Layer 8 of a small transformer language model trained on English Wikipedia (15 layers, counted from 0, width 128).
A neuron's activation on a vector x is SiLU(gate . x) times (in . x), where the dot is the dot product.
The model reads these tokens: "s" "ad " "'" "Wh" "o " "Kn" "ows " "Wh"

The vector x that enters this layer's MLP at each token. A number n stands for (n - 500) times 0.0036.
0 "s": 444 565 806 709 577 778 406 477 225 667 528 364 669 588 537 396 615 495 419 452 374 302 307 487 847 658 471 426 386 691 625 587 672 359 318 496 686 536 626 435 475 371 772 553 569 459 551 696 621 405 374 472 551 788 556 475 411 440 333 476 488 395 560 340 242 728 281 548 372 226 497 390 383 546 442 588 463 560 335 449 161 459 442 553 368 705 455 539 560 499 596 414 438 447 449 337 659 635 719 432 466 585 566 561 359 255 592 339 681 403 444 445 762 373 605 432 550 376 558 401 496 320 410 431 434 520 656 349
1 "ad ": 526 581 579 614 394 430 514 508 365 566 228 566 480 488 628 376 622 520 571 566 489 571 656 509 593 475 475 520 620 556 543 428 508 535 481 361 463 431 598 494 382 429 632 567 584 543 439 728 504 508 875 457 722 521 531 584 519 459 484 496 486 329 607 443 403 662 519 587 462 497 554 344 438 596 510 632 383 480 511 455 447 509 440 574 695 554 488 498 214 395 355 602 500 567 412 526 425 489 560 375 376 586 579 495 453 476 514 359 430 684 19 344 519 488 536 453 476 582 307 662 564 454 416 623 423 523 357 474
2 "'": 483 661 572 810 445 743 566 525 578 540 811 559 471 487 512 753 663 615 540 590 362 320 429 540 783 566 721 467 542 560 262 542 366 394 629 523 462 627 347 648 598 515 569 417 557 520 719 652 532 641 673 589 586 391 699 520 337 539 287 508 703 362 653 677 339 636 424 784 364 460 614 363 526 438 607 636 701 590 422 617 260 530 310 539 615 696 628 300 669 481 603 483 654 545 619 577 485 475 549 337 336 587 388 490 580 574 444 521 706 866 274 679 615 509 465 208 570 554 551 454 655 466 415 394 416 669 702 698
3 "Wh": 499 588 675 341 327 619 478 568 463 537 784 449 570 317 400 644 784 538 460 623 368 108 535 508 713 655 515 482 542 632 414 218 332 465 711 552 554 513 355 464 330 286 837 522 523 363 616 646 663 476 591 394 675 603 780 491 513 573 344 416 371 457 653 673 348 639 472 618 428 248 489 474 416 481 536 469 415 514 448 611 412 621 304 495 324 730 606 174 391 548 632 429 292 511 546 318 434 547 636 431 564 603 553 323 582 743 348 457 618 668 525 521 477 475 508 397 576 498 568 552 813 450 531 491 457 580 756 497
4 "o ": 618 639 623 734 380 333 594 552 417 646 523 438 500 504 568 563 434 464 515 603 506 366 417 647 667 602 556 509 650 599 300 331 511 305 657 250 486 483 551 182 566 537 670 341 544 316 682 643 353 550 782 357 462 541 507 550 700 671 527 473 574 441 663 617 350 744 587 395 316 549 509 520 628 503 520 618 414 455 542 491 346 486 154 414 727 572 357 399 530 351 752 572 475 492 518 804 351 560 571 638 434 537 469 548 584 589 364 470 532 653 172 456 456 377 469 329 348 588 383 576 568 384 615 266 435 602 722 525
5 "Kn": 521 580 698 647 300 606 545 529 431 583 584 441 620 392 581 584 765 341 528 240 271 165 558 443 647 677 556 459 463 532 522 459 361 381 477 301 383 421 438 463 445 425 823 384 481 402 554 654 746 486 658 289 206 574 762 346 415 276 307 401 482 435 501 424 447 553 228 382 283 366 677 496 409 404 468 464 640 566 375 442 397 619 580 510 401 888 504 330 579 524 722 516 401 590 511 306 415 487 663 519 629 644 425 465 422 551 205 494 690 646 662 410 595 474 515 378 430 641 451 519 720 439 548 444 419 502 544 382
6 "ows ": 566 421 727 711 451 449 670 516 483 683 471 443 432 496 605 610 436 457 496 479 333 362 395 644 661 623 503 535 597 608 508 362 476 432 519 314 540 471 478 245 605 498 632 398 645 294 631 680 398 463 723 396 272 458 616 579 515 671 353 383 430 498 643 484 351 611 636 429 276 430 521 450 665 665 509 522 406 386 517 471 295 573 270 608 632 668 408 386 474 472 639 596 398 452 485 637 558 498 431 711 455 438 475 539 472 632 455 360 568 706 143 453 582 418 411 306 333 588 322 559 614 435 817 365 382 401 769 698
7 "Wh": 515 580 647 362 298 605 443 518 494 531 712 478 602 291 399 631 818 473 457 634 364 113 544 440 726 575 453 498 546 635 393 257 335 505 756 467 525 522 401 510 343 286 841 573 477 372 622 662 601 504 526 415 589 615 757 514 452 552 382 400 346 442 695 560 379 675 463 646 404 302 551 429 458 476 567 481 416 517 452 568 379 615 308 527 335 732 606 268 479 561 657 387 285 502 501 303 457 582 644 461 590 580 555 296 584 829 354 444 593 681 519 496 454 505 535 419 601 524 542 605 825 453 566 443 435 513 721 481

Each question shows the input weights of one neuron of the MLP. A number n stands for (n - 500) times 0.003.

n231 gate: 698 436 467 477 465 502 539 535 563 486 494 484 575 532 484 461 396 561 616 613 548 646 506 434 464 492 577 388 475 541 437 502 500 588 590 540 431 513 455 542 490 562 567 500 467 536 461 529 443 510 555 548 508 402 514 431 464 403 465 454 480 656 547 413 508 365 545 559 350 519 514 488 387 434 496 511 464 451 523 604 442 538 363 496 430 512 563 421 508 610 396 438 486 548 483 450 610 485 588 588 488 533 434 653 543 376 603 459 518 573 428 520 469 529 540 455 551 546 451 558 490 450 494 558 718 589 430 477
n231 in: 549 490 430 532 463 412 494 443 533 514 506 449 494 336 667 516 336 535 412 520 468 442 633 557 504 467 578 459 391 657 457 401 488 375 490 494 490 603 486 595 572 512 612 504 544 545 471 463 600 528 411 407 577 480 494 490 462 467 424 508 620 359 502 446 401 535 431 488 498 465 464 490 454 422 466 511 535 547 589 468 572 494 572 547 500 511 669 535 510 434 555 474 488 546 520 448 490 470 414 523 475 540 539 607 496 486 549 543 502 550 469 558 545 443 519 433 594 547 515 519 478 394 582 628 403 532 387 506
On which token does it fire most? 2 "'"

n190 gate: 410 603 479 535 443 450 350 596 481 494 543 378 484 492 556 397 468 471 609 485 335 612 439 564 445 482 463 520 462 613 465 527 602 531 522 535 593 466 469 498 575 502 550 447 636 492 565 527 537 516 570 516 452 696 523 405 561 554 498 421 556 527 442 478 536 478 494 476 597 559 463 585 542 607 496 408 502 508 542 492 516 508 535 542 432 475 623 472 506 536 476 490 550 578 551 631 552 483 348 448 411 566 553 500 604 583 661 541 573 397 527 586 439 571 458 469 382 490 545 526 584 539 500 466 330 533 488 410
n190 in: 490 580 462 485 464 520 446 490 545 502 549 566 412 532 446 479 457 557 567 483 391 716 489 584 445 310 510 417 502 538 451 563 565 569 583 430 545 464 443 461 529 463 608 411 404 421 396 588 587 612 412 450 469 589 549 460 467 565 590 522 601 511 524 444 521 506 498 563 513 484 554 551 486 483 488 386 410 601 447 524 607 525 417 406 530 495 414 414 432 587 498 561 543 439 489 563 485 482 481 384 453 582 534 420 491 437 470 506 542 492 533 480 464 572 535 555 424 519 507 466 534 562 408 415 483 529 464 517
On which token does it fire most? 5 "Kn"

n210 gate: 576 552 447 623 388 484 516 585 663 434 422 376 464 410 477 530 449 572 427 469 490 582 530 472 422 398 488 510 508 451 602 488 452 400 626 488 554 508 562 375 488 441 516 458 609 498 436 454 398 416 600 555 593 416 386 410 467 571 549 422 526 490 477 464 492 580 500 492 477 417 547 424 461 581 459 584 579 506 556 514 518 475 449 510 492 529 524 375 460 484 432 524 571 466 546 564 345 599 516 549 488 502 404 534 508 514 544 627 468 393 560 617 558 632 539 486 412 449 523 393 576 417 595 514 528 528 538 454
n210 in: 443 534 540 494 464 524 515 511 655 487 417 566 489 504 535 467 528 447 550 388 516 475 594 429 548 524 577 619 438 515 540 483 506 498 483 454 483 568 629 409 417 558 537 506 504 620 553 475 498 475 660 522 598 446 435 430 486 507 615 504 498 546 607 534 494 479 562 557 476 518 559 491 411 406 469 547 532 344 469 582 456 564 402 464 535 498 453 395 528 492 417 469 432 327 578 483 465 566 432 504 602 414 476 498 494 471 449 492 517 494 645 399 492 591 519 437 422 461 509 486 566 540 569 399 508 527 619 586
On which token does it fire most, and how strongly? 4 "o ", at about 1.3

n255 gate: 436 490 510 487 554 413 496 477 647 523 393 457 529 455 575 536 614 459 471 344 504 540 442 423 467 490 531 410 551 446 481 618 403 569 504 479 500 483 517 506 477 465 386 467 410 508 479 607 429 533 359 559 459 508 415 560 489 547 422 562 459 463 485 408 457 490 415 519 482 517 469 603 496 450 605 518 518 429 570 476 573 371 477 541 466 461 398 461 387 451 677 483 555 634 550 647 582 383 489 422 383 519 498 465 587 490 618 535 442 509 583 496 606 595 522 537 360 473 545 602 614 466 659 524 510 479 513 409
n255 in: 399 438 540 524 429 435 533 518 479 565 495 489 505 569 589 592 477 371 454 317 489 474 477 383 507 586 408 475 465 540 504 607 451 493 511 493 462 517 451 570 443 530 487 442 506 419 493 476 512 400 487 527 493 433 579 616 422 537 487 465 521 522 496 434 455 542 496 442 496 468 615 598 565 439 531 519 419 507 564 469 491 565 496 453 496 560 516 538 473 590 556 370 511 539 562 484 526 474 406 431 588 487 489 454 643 579 504 570 409 534 552 594 558 427 495 440 464 477 559 559 583 358 502 530 500 436 533 376
On which two tokens does it fire most, strongest first? 1 "ad ", 4 "o "

n167 gate: 463 447 459 433 452 473 486 571 548 578 436 346 470 612 512 539 520 570 445 414 596 565 532 458 479 441 480 428 506 455 476 562 569 458 480 570 478 557 430 482 518 413 404 532 384 500 526 478 494 612 456 526 454 494 376 486 393 494 573 457 384 316 609 478 502 488 422 572 448 295 397 534 459 524 463 433 460 407 413 450 399 545 478 484 429 422 480 554 482 426 580 538 514 388 356 500 518 562 621 539 488 575 536 478 502 447 546 382 520 508 552 453 516 392 607 458 538 631 548 464 468 588 492 383 520 453 502 536
n167 in: 536 484 593 449 475 469 474 536 502 609 504 557 486 598 500 520 483 427 442 450 462 440 496 537 547 458 385 438 554 530 433 531 433 668 506 462 465 385 600 474 606 583 494 465 544 537 539 400 483 608 494 481 559 476 412 553 526 477 504 473 469 652 469 457 563 480 523 498 534 392 456 568 598 578 520 458 399 522 492 610 417 458 621 523 523 697 541 622 484 545 562 459 562 456 466 425 478 496 476 580 588 351 529 519 480 494 524 492 482 533 490 438 543 496 313 429 398 479 511 523 461 426 381 550 465 439 381 506
On which token does it fire most? 2 "'"

n45 gate: 399 502 476 429 556 561 387 470 597 521 515 468 527 649 504 613 527 584 454 465 489 627 643 677 462 466 556 562 605 413 517 622 446 477 406 417 355 588 586 445 489 466 598 513 465 432 558 526 471 466 487 648 551 469 461 526 502 473 585 400 471 506 596 557 654 571 413 571 413 491 604 417 491 550 526 419 555 496 613 572 528 469 609 549 510 581 470 542 496 470 517 563 398 496 433 423 446 384 452 421 472 554 384 534 524 355 511 466 440 489 458 659 530 487 538 517 481 456 518 590 556 624 537 323 474 535 468 556
n45 in: 534 583 500 591 547 412 579 474 441 481 611 449 436 605 510 575 498 484 498 626 432 550 508 522 487 438 563 517 530 480 551 500 518 620 443 462 597 559 539 494 387 583 418 479 514 506 484 478 536 623 363 540 490 476 528 459 641 563 581 412 523 439 565 570 552 512 438 604 534 516 520 428 486 490 486 433 554 447 623 489 561 488 667 500 527 454 438 428 515 374 447 423 512 516 680 489 407 462 534 559 564 421 461 436 445 460 486 432 561 683 421 423 553 445 537 478 457 587 403 592 523 434 528 456 571 460 480 486
On which token does it fire most? 2 "'"

n267 gate: 396 443 567 385 546 403 433 502 551 571 557 617 630 478 493 507 403 528 532 457 566 521 560 566 491 468 448 555 453 556 555 559 563 555 392 549 456 481 509 607 481 478 552 387 439 564 535 508 589 403 443 475 534 575 503 544 421 570 480 488 441 498 448 553 390 480 507 590 537 573 472 544 509 485 448 437 569 557 513 475 544 556 409 427 348 486 415 520 484 560 498 376 533 561 554 538 513 598 463 439 496 548 531 413 513 441 434 496 531 467 500 615 561 471 614 661 478 480 435 552 511 576 537 484 568 539 491 509
n267 in: 540 504 428 598 548 590 550 464 505 451 498 438 441 573 465 597 521 551 468 554 462 518 509 395 513 488 563 547 458 554 454 454 576 480 539 533 608 645 587 469 498 455 500 523 545 393 566 582 481 496 514 519 500 406 404 398 474 481 583 536 613 511 543 470 423 427 557 436 443 428 532 449 433 489 446 572 588 470 478 572 561 484 626 516 524 537 546 489 530 444 470 479 437 432 377 531 403 549 585 609 553 462 480 453 553 496 594 449 452 526 531 513 438 535 432 495 534 574 488 351 520 532 527 490 407 430 504 411
On which two tokens does it fire most, strongest first? 1 "ad ", 0 "s"

n186 gate: 552 605 543 504 498 454 472 562 507 399 472 574 584 363 506 416 569 507 476 506 609 491 407 538 423 410 543 576 667 358 542 506 533 363 468 535 508 556 426 504 556 604 426 464 455 389 409 491 671 362 504 331 469 417 452 418 472 563 539 601 548 515 542 611 496 553 508 417 453 513 395 439 461 562 517 541 521 449 502 570 479 541 509 353 517 536 456 454 447 567 430 384 435 511 376 426 465 422 493 486 591 532 531 630 540 575 604 563 528 453 450 532 500 479 431 534 570 521 547 473 472 545 504 659 673 537 513 557
n186 in: 647 600 384 563 377 601 697 520 601 472 494 532 511 593 555 476 534 444 522 480 540 348 403 443 359 526 581 442 615 537 418 617 606 485 476 540 537 434 411 436 436 477 482 468 570 455 584 436 525 465 643 477 375 500 479 338 480 355 502 532 500 370 344 481 453 442 552 457 546 469 399 584 489 537 540 535 530 504 478 454 441 493 423 451 437 477 504 479 404 388 384 489 513 439 526 494 414 620 568 502 564 393 509 477 541 369 526 403 400 527 580 596 452 610 502 550 554 453 422 471 424 573 482 498 480 476 478 589
On which two tokens does it fire most, strongest first? 7 "Wh", 0 "s"

n14 gate: 452 523 477 627 538 490 430 593 487 475 437 565 587 426 566 494 475 470 558 620 627 408 494 515 418 454 440 569 550 487 447 511 535 532 477 500 561 586 498 450 564 411 562 582 460 513 431 484 486 416 527 577 448 528 446 328 468 417 519 365 566 354 493 515 513 475 485 561 461 605 440 624 481 517 509 400 542 587 624 526 515 543 391 581 665 404 540 502 425 515 565 436 450 519 532 461 399 612 302 580 594 485 599 552 555 421 483 529 563 489 535 618 536 479 527 496 344 558 411 524 390 528 656 457 417 513 528 555
n14 in: 347 565 517 535 588 412 500 537 431 511 532 522 440 586 565 365 479 516 417 487 531 373 359 537 410 532 598 598 568 467 588 418 498 450 479 434 410 448 524 480 491 593 360 575 424 577 496 500 539 524 506 394 480 368 434 519 580 610 520 603 530 509 511 536 436 481 528 522 444 469 533 375 432 511 575 572 445 487 451 506 578 529 513 464 462 657 655 442 575 423 479 441 577 469 426 492 596 392 524 531 476 585 536 598 425 637 448 491 422 615 469 404 478 504 553 537 444 481 455 455 593 472 509 379 710 478 320 504
On which token does it fire most, and how strongly? 4 "o ", at about 0.77